Layer 5 of a small transformer language model trained on English Wikipedia (11 layers, counted from 0, width 96). Numbers have three digits each and are written without spaces.
A neuron's activation on a vector x is GELU(weights . x), where the dot is the dot product.
The model reads these tokens: "id" "d" "le" " S" "ch" "o" "ol" "\n" "-" " O" "ur" " L" "ad" "y" " " "Q" "ue" "en" " of" " P" "e" "ac" "e" "\n" "-" " P" "r" "in" "ce" " of" " P" "e"

The vector x that enters this layer's MLP at each token. A number n stands for (n - 500) times 0.011.
0 "id": 588529530361564161561410599499545464544676318594660636513547523581398453558406545567430517485574631605577535606494500585608617502338434490538500614430459380494429456654342407486559482525329602566536555539481044522631627479471494495431364329436470554384496428501546587410524602470503511457
1 "d": 500494494372402094520543677436600592483546417318543512414566599559508487628384664413474541581555525545493498697560430481490570457436556528543483506419605611478420475576465456512591379563298502534551227529389353520623464449450438525515390490497568605462495638627567380617583499399455537432
2 "le": 514446588457541217592517584486523565516490512472468448462480486514494514436443878601479585488696434422673491693498669332504531347342375532376441579578478558446357535571426409469484348626387482549585335546513323444700468412459500483524379336520501507579459543494432558691592509520388585521
3 " S": 617489508399488077459546498548436484425457506443419495498687488558760414579574577554435544552598491440531497660569411524577467564427458497467469673292428687422485599590421496536514485541417465503628406629561354475649549517571363521494268391529563391469560531346517599431543504560478326452
4 "ch": 641372536584412092594551531581507626439317513378571424442528423627557372528556507508467517606511546418799566647459383433604363599418362469575442513459540441556547498427333561502604486593505439420515452660534296442694661493485445386481412425643405519525439682521432587400558413545452540398
5 "o": 594495680483647303580505580465580371304306535472425496502514500558608449583727438484491496582566526403761508687485575511563392521451281668446450529396480441557552539467382475672429533468399531594608427550450258535714586507555391390364419485588553467518401569440387500447361496468469530344
6 "ol": 566382494489477356681599488370432541350359437421394547499392532656534473653604446625549582627564417567676469710551564548580456684432372524572468570438328419641414469425537530419383605475544443537544567416518307552673605375444386598505307483474454503515434543486407579471442465710397365342
7 "\n": 760459536357569157632547436374520544465461530442512564569413430494556520542579564365471593435558451551473512685502448530518578611574305501557520611196420543410484551455513523590544467436424490454551559498577225479674421485410433579480404539653588478565472440568443570370447576578548456430
8 "-": 654480492451436103619512656476534486496628405530512402457498556509513494558548600456378578443581450486528632662503529622499418467577411397560479430125484535478486529476455658581537588532474518551579531542460112510574576500570490507568394466413550538586526479476504455469438514480466457551
9 " O": 653567442392469079496474536475478587505580463570363482517457536477694484591436560502481397598623477458606662641605540497470436508555460443551461565269442557553452673469434570437617469599371537471555483428617267405758536417534451398556398441522358456547519619417423592449445515484576347524
10 "ur": 631443484543473164358470484413625612541633509450442428480497444526585496558603456569446506641618535421586331650511574574473413576649304503555483403401474499661549595514545708517605359426394513541551546477510320512639592375374532585549382506515296622453477485547405597223314444545535321465
11 " L": 598552509528450212448542462422473541490365474546429482446468392478836642617529548603401389502531470632543541680584430533509610572496490539486524549285543500601541607562468624530432439596455543507447538488494212487558502477541263441289255446472525513458550420415431600459574440523651465535
12 "ad": 523296482454494210546460622392596486410451498500506656514447600532427414408308567542501397397610439496656487686610363491554532467515481544657430457324534665640535622597552604528509386650242448385595503432432313523695579575455474504428472501458561465394560629479485437492354452480575539606
13 "y": 556573431593525163593453552304596554441474591488479629524503474525579402627429449535484563522606471436660414664631562593399507468520467577570435452370484669494482508630503523465394377625250331525491469506598359516555497344298632533492167473410530444478580575658384496434573481558493569589
14 " ": 586412558363575073607444438325494500572491467471515508566561434462857441637503536395556556502583495479553515646566448475580517617485419512523506482210473671466525523592479541621462559529323406474534532470449261516508510462504375519439275580513526491529515419485506523529545573548605426648
15 "Q": 739366437410381124735477598434490633529405457489483484460618578538671610579394625536558432525530465457679524645588355636576480518481414547458512430337570634531343538631517436647496533632349504398532470489580347470473683503422407519336334525462523412487541386420618487398412463449554497546
16 "ue": 646382509473413156579549668388526586647353353402611429503550512506619553448491575516485441563544615558684437628635483436559342435348357595502452347523417626414422525510521380434408345655249375378644479456516324501565640586427537602573534525426414456567484515472451550475532543538670675642
17 "en": 566503445387615194425494663302561518474347445496425489499400572748533539565686617485626551509519706678492297674559555456526497478438545600521457401472471724484409536570532416454514375538301477503469274394537369526544501542479418679557334547415531408520429393499472441546534579435523518663
18 " of": 536457499466481135500502587521503526630587447446427548545434528589648392575473716565396675507616656427461371632450534432535549357580437450548447473487538600444391522767619493403550518550328413384532442524437135447600544519469372531546305629516394582558456407525438555590396581437593509605
19 " P": 629629444469416102490504590427521495381529364623405563490602574636785526504478587577411433521533458362492546635489543619607446515606400527510429583276579651449480558553475533473574539675502506517627417544520317380567397605395482500487242381463425572516545457309484547495504514428546378554
20 "e": 537475616472438110426562548518601557518598452509632436592514602651723367470476585595335395630599541409608495664665485465577402247393346602450449456290512412529569493412416669512406439462397489443559473453453402392661460604445465630527444453551412537607407492437462534565505484529539634453
21 "ac": 631375596544514256596383606420460484412533535468516714419513579824643433527456515663495446762507461565573520679348466551559314343400595615532561529323419496595416432428446613497548444461486519470546366484508455507597476492573528569612337308443361512582445399367452521513434553471495357538
22 "e": 574418685510453193536527462457406546474562465475575459610482590595727446547638562534407521605743522520622397683614426488567393271400549609523469544354382414512533406449521600415445335449490458464502438477497490361684457457398452759450418507523445478592311424470445549576455590592490572308
23 "\n": 708494445381609074543517481419458587467517560433543537510409464650623501510599645393459589497585418552426450667517449498565513523526352542576527612184381522379435597500459503549537472480457500489592501482598278472606411522403486609506345495633587472534470408516468626445480605513534478460
24 "-": 656478459464419090597486672473513499494648405516506407448490551527531487544540616465376578459609460494519632648513525612512403446582416405551482434097486537488497523487437672569542593532478524567585533544465153503567575512577494524571387468419542537587523462470510444466438521482461461557
25 " P": 705617393473364040514449596367544521417561370614423511466548581514767634546437552506440374499537515448550576622485483547499432489530486451537499592207526596486548583510426533447623509639476567576629496535494323377653502526419478535504353401432409473607536555350515531514415565471523388543
26 "r": 580501618485363033570534482467634521534571541391488441368468626589747367586427642671232445552602643446394518640606408512458505384416473523412533494400580519553555482449368673526547488440373540610532559416505342321470540502488498531523363527599448494496535598458545499449465555533386589507
27 "in": 525254429474438151512580561517567361589713500496534646478304506689640459552502499708388452538592624433455446659600431472541445462374463495305444590535553514559428454507625669561500481438365478676603438446600351579509453523495474567561421328617439608655531494425395465559360425396544465461
28 "ce": 617318441601391182537476577397457576460663574332478615472485488627632502686427627469433624617731444434708485653489511508487468282351409584419478561406587476413564451585497548480521338536478383595550557647606429350523416370536537605410338434521414510514430400499395566408588558577654531336
29 " of": 570470497527465070644444576508468606599601455499491513536351553586619415578534692518370560581661568458468368610488499358488444301465511456578513592409584532455414496653615544482578561457330457556542418622432199434678517555513349556514378645580361502656402477440410531541393614472582392501
30 " P": 622611413473386079496481592443493521363573375630421581476572596637765581503509603549406434521537452372493540629513526609599420485567430540513472620264572638458494565537471527490567519643528523550628434557526323396601360600410501507485242394476400544511543493303467526484508540440529349512
31 "e": 548465617473427092434562530520590562506614448492633450578509595636721388488484589585326397629606536414598512660677482473576399231367350580445474477282507428532581496416433653522413441453408513468550479480444409394666442600447476647527445463568409535585402499428445518552513489533557615424

Each question shows the input weights of one neuron of the MLP. A number n stands for (n - 500) times 0.0012.

n217: 357489565562533570590489420556441528481486594603349613440352581519503538544513463503554517537505481421524503605506376600525367352609584313666592596571401394397373398618343503430454609459635474601557428680479592390569324431541619415569487389541430408537474486397437559661488383514394669382
Its two highest activations, in order, are on tokens 21 "ac", 22 "e"

n317: 464574553541430524551408466581403436554649363623416608556462540527487549462545483513635412408415263385440583400602619489292608516591564469457423625537503522586497454453557391700528540440507627435519448627594542728517425588610505382663549363439559467497449362434518352409567557500462337422
It fires most on token 30 " P"

n110: 525447339554498515571391532454427518611623306495435431453521640557495463521289489645495331526408452507543592443477563457472551507443517447440521474564415451458553527520390495587616584480550583545595478605417627568553572608604432332495527533483375462637369372351466471366521341602596589538
It fires most on token 21 "ac"

n259: 378436594534509602456355420568540543343422392365645428467470628522595671362378445562698325464369521557390668494412618471363634459620666515634594362480510206640534486621376522520343626441454629523609673412587380602486409426639430354477598572472497587510513554559369649367623333662510402554
On which token does it fire most, and how strongly? 11 " L", at about 1.2

n211: 270540409558697553323532417512616374485539562531566441326584448452396606517401558515456432456524435497538561595257286568469469491482618535368418651733516589409544566420515536613296624476422507529354435516506535475573259371673482454424497474539552550588708448375436503433588475366520718515
On which three tokens does it fire most, strongest first? 27 "in", 2 "le", 11 " L"

n146: 220363567620545479517480519534469633406522535559497411684549452401403459333551435535453589507486603742435439411639584445463666437532672435445395560554751557458444573550332526688653484517641566629494412629378463487273379429421506441517529731408445306557544536569559390449763477567389420309
On which token does it fire most, and how strongly? 1 "d", at about 0.31

n131: 531519301423310601503435509619518435620596415652481397451479493522575616503460338460458424445486702481503450452529516576542445364509441545484389555467614480556500508243516367540386615517537799421568412452470590431478574612705500366297703636506364261416549465588660424460487294641497609723
It fires most on token 15 "Q"

n148: 419547448395497472531548461444410464570691587544602455542613509417425666434617371506587295283327346448321633494663520608584422597589463525389387623484449551476380387622471537675403537585603497534489356547641586471407477424522584454567489467420475370479461453365756490477656570376419514433
Its two highest activations, in order, are on tokens 30 " P", 19 " P"

n254: 379512490437620551436420462563443560434474432566503470565550446457512526541438423419492648390468572428565529552426626593408585583716481387490530493484445575382402459649454364541628478526636428475379368488580476478444505408609607482460416550562562515470508311435488576646580378558469613592
Its two highest activations, in order, are on tokens 18 " of", 14 " "

n324: 464524530387480572536542395474553782337393510462654458602603461413378550420643386503634661619479402717487625537573361397378556547450577571272642497427454395582709421467344283547362440527654619457493638452398453381361473564493598518359743497577407169437574463516549622446256548627551540307
It fires most on token 7 "\n"

n117: 511674573471521613356488405491477567524634491605525339521334390541453403332279414663512425509526594485314730583567536614384399483544433599539511564529408568622431570431452371594448447427654589438555509385454454387505474609627494491475681559532525539222457432323412460318630530438551497619
Its two highest activations, in order, are on tokens 9 " O", 31 "e"

n181: 599580434669440475493411359494485500440765509522549523402482620534532708479547440342510329359370527566561365298604183506490448522679553542615464467617362487393479491525513497564576503365546436427475500536635549583534631440514478297318627473503551574601619503497372654274582500685656531395
It fires most on token 10 "ur"

n213: 497548489495639492399526320465593592579539514412506460375508467464553378447663273604453396459424551445516539479540393406538532503369547382441484543680523456510584414486483370449513592530526572497431462446582627545385506494377669389687574482353431480575365548610694603442545338354506759607
It fires most on token 16 "ue"

n191: 508415382636612514533374500600625716500438424468390417578417483478266308476531392365653355656484648509446628452545500405609390534581515362657581406535542477678527319482513413434602633400571376520540394545412477437416531477503591547471534574633273729516660324558566404450749560497326547365
Its two highest activations, in order, are on tokens 4 "ch", 10 "ur"

n113: 432540433600447626366453547505387517577536541566427445576454572433407551449542536395459515365436405539418700422500455563320506517551578514477454576516406526447516482691551584560745410430518515631494547633417430648409584616666409512408456535441532399512432409431674551587464683718467205409
It fires most on token 24 "-"

n25: 348618309608487444489519384557683595559458531503492419530455503513497296532523591521429609371430449484327497415403609572399511360660670482439455664411421566468426459497476612562380621455599707478376518454420459508434586478667542489403534580537545551355500556416599481466614543528474542561
It fires most on token 26 "r"

n67: 386597326469450471553332345539474511548453448508506334464586508649375525407354442492580385503491567492490479515486428594484596513505558538596642555536596337458482553368367516607428373557541494729503552674572535439460510394449601585564505448631355378440469519532500502516614282395691650524
On which token does it fire most, and how strongly? 4 "ch", at about 0.47

n77: 411567503530602592437384417381368449350685375473548537353560661572540636600364449393483469507349557418481418443601434480350609516572598690700453350590339325624513479410467556605589621468632620430613445432275584463606617549549570380417666715451491517408310666330535536451340580497734241500
On which token does it fire most, and how strongly? 10 "ur", at about 0.22

n368: 498489403387410603416588448572477530492440539699467432478445480594373559578625500557613520439379415403641643432459463556429464510511476551481414431573409381373528445500343384449475608309553528595466482690503467722673455564642345557481575595505513446602631593450429522513431591508517379420
Its two highest activations, in order, are on tokens 5 "o", 6 "ol"

n229: 435451431447519494678561594508542558381553492459544522478556511312524466447468390450550350514486453487441604534434460495574494518388667467403707483562381397392534393675301524520378649353573511466616403462479500551522373489543411362623605543574619620589553462648361546415563492444555314624
On which three tokens does it fire most, strongest first? 14 " ", 21 "ac", 1 "d"

n161: 374620620564687539530485423484505631568636473646316457281521646536548488412470375558491399246480514492516478486486421620468570461494586484540551529536544368479554472651410517730691500408367554574450462529357581404510525408376559316282551426672465572526352469629435533466521420447536520418
On which three tokens does it fire most, strongest first? 0 "id", 26 "r", 5 "o"

n190: 478742500400508496523366419573560439568489560688483390558469562439559702543489468524567350539404513431513575449338274470423486511567513544330508530535467461445386529508427484779435527517637514525476500456409451408411550475601473534469617573466492700372542694475485401524488674402627401600
It fires most on token 25 " P"

n87: 529541434616674434506530486687463461562483622677388655455340515402538639440554344394627340455436646480607590452586257476599461594396589366421611473603425424560390474457512491345446538410442541436374457571526443676469523641609567512339635511468346479419653447481609573373513568552334540593
On which token does it fire most, and how strongly? 0 "id", at about 0.42

n16: 525543437481530511597468388645565588607407604537402488541295642512460490417557561515506532554404573527356600580456448420343651422494337433197637679561677304403462583679466428565494700430569572353560536618352503399421374468637466360417481635452474460535446527648649686503461525541359391412
On which token does it fire most, and how strongly? 29 " of", at about 1.4

n319: 393623511490393438599547302492547445694536398466424700703414482335528482519533515411494536485416546595465430402587352434526687444640447589489468792473479588389415495558517341404466522397564639577600580445398637477482623357512551564524657452651553486500423443508405503331555411444509511432
It fires most on token 7 "\n"

n35: 476488535468450634407531615526546676378480543560454497515271562567432553522575468384638382521430491407574459560551432548448439503491640455331508673552436335500568385494453547660412503354419405605460598750377575426295567413446405585608556506418422452576580604368424410532611393860541506521
It fires most on token 6 "ol"

n100: 398449448473423640399467591504658512374480538562531460462498403583536384554363411511531437547452535552568582566512440371568608605591435485456374502595417533408445469623441466548477471417504473682549556556498618342571390570500537483402394549520556447538464452553502426554571551605517543489
On which token does it fire most, and how strongly? 28 "ce", at about 0.28

n381: 468513386530637565615493394798609595590351359567353385644278350360536437466396497477264608356428522379668507456564530490551598461513591374437547612640476411531363595458325507573430471465497623514529702342333497589529594462525616246651581677689491372432621517269601414552567450383500438500
On which token does it fire most, and how strongly? 9 " O", at about 0.12

n234: 550494546640642496497446356695332467594408622473654512648442395411480349335672460443615272440457514687418390629440465630473482529434621550468397626502482418555401537528570359485459347534561774509506361426412464462464535525643468603460614495563588530325396520421609631538569518497522575447
It fires most on token 22 "e"

n180: 422708545486452604526334403585562469467675535837434488431546538437473446372533448456506411707505535390483587481373336585553466565596518376631388428515697418514538467468533413327433650500635645363399353472521515455505452592616561377544640642425161598500462418545512524437468518456649482536
On which token does it fire most, and how strongly? 19 " P", at about 0.27

n291: 468666299442596596429610559569525470503563366474646635320195694459510361500446322569614476483255503427429353557401384516510520715529646494561549593518457543581503436575513490374554624588550682584280425595394439668345446588579365572671512536551403611374692532560448416395576445607417439449
On which token does it fire most, and how strongly? 27 "in", at about 0.19

n8: 419489579447721515561338436546559601577547250406678478445497587620344489587487435536673455530475564463574558448516481481427448331469442594383503489559505464582467366495312482584532437470633511586580449551500656471340636444565564520448498415711433408585514484557551436419463540481418453450
It fires most on token 21 "ac"

n350: 526574445449392537544469523443328533438616302572451416415411743605365316558402511462650491408379455579460456579539435438488673639541645413450587549505332414379608375632547579662579523513551563658445403404491609323421401540443509406515505550576528356561552715536610534395661690614443410459
On which three tokens does it fire most, strongest first? 1 "d", 26 "r", 25 " P"

n145: 463592530500473588514466340710585418630602449586628345617544488432593442319435475398543454577543553335632495572607319500418593427446478503390408432524429329533466512366580492485630467381535491523425452265420518439532400520614475512489490394511632520429514596482550495446420439812409557492
It fires most on token 20 "e"

n97: 495646534450448508619509573733649551532386466477491349584489518494535411386409447548377524590325489420503629509521529535589631350466634445387541440565482509532450458500318309506613640469655404643441478355421621448518489339469697543373511505543576362238443393592486505543599535346615483324
On which three tokens does it fire most, strongest first? 26 "r", 1 "d", 0 "id"

n348: 495557425587685556375409566516613416540530549706637460599447595561559566396312551423594557404458408606380522543339559472491381514539497589469473485550267488468462536574480425437479402390528539521597544598505484480503439450307774545538459542703468414369603551392486353528524620371279388367
It fires most on token 23 "\n"

n244: 558653395494567556432663522472500361361468334474423391470482646519429724394437295440470459417328438678469788594684539610540566484650421454603715576552430530464354474528458487531467663506635376365566506589231484523514386486387548335473532485579497742417715529563463428439573526279521615458
Its two highest activations, in order, are on tokens 19 " P", 30 " P"

n189: 440582456425619551620382476665405489682464405576604349676529432473456579513500558399679588364471462516411544585619483508428672426398481487503439523556307434435478528503458393538420588389568446541249400651489523402473563497488514328497546615456566333563506620380714420439578503512637448625
On which token does it fire most, and how strongly? 14 " ", at about 0.057

n193: 479373517627537573512589456603483471379514514491334676399394515525366594389449425677449482455422641486472469577579216514465553334540588533488527329684473387532597461506420545558396543368464528380564589532478509552268376639521537595542549543412505622509602474607569724420411506449423528391
On which token does it fire most, and how strongly? 27 "in", at about 0.98

n107: 573669314497521491634381435736710581509461550334566553469549516626327381409458503455443510491330409518611428473410372466506591518503713343509474575519582462491409448491530632651427434462500743414292391308473582549541590605555743545573442537653514336412405464514552527467497457310370401576
Its two highest activations, in order, are on tokens 21 "ac", 1 "d"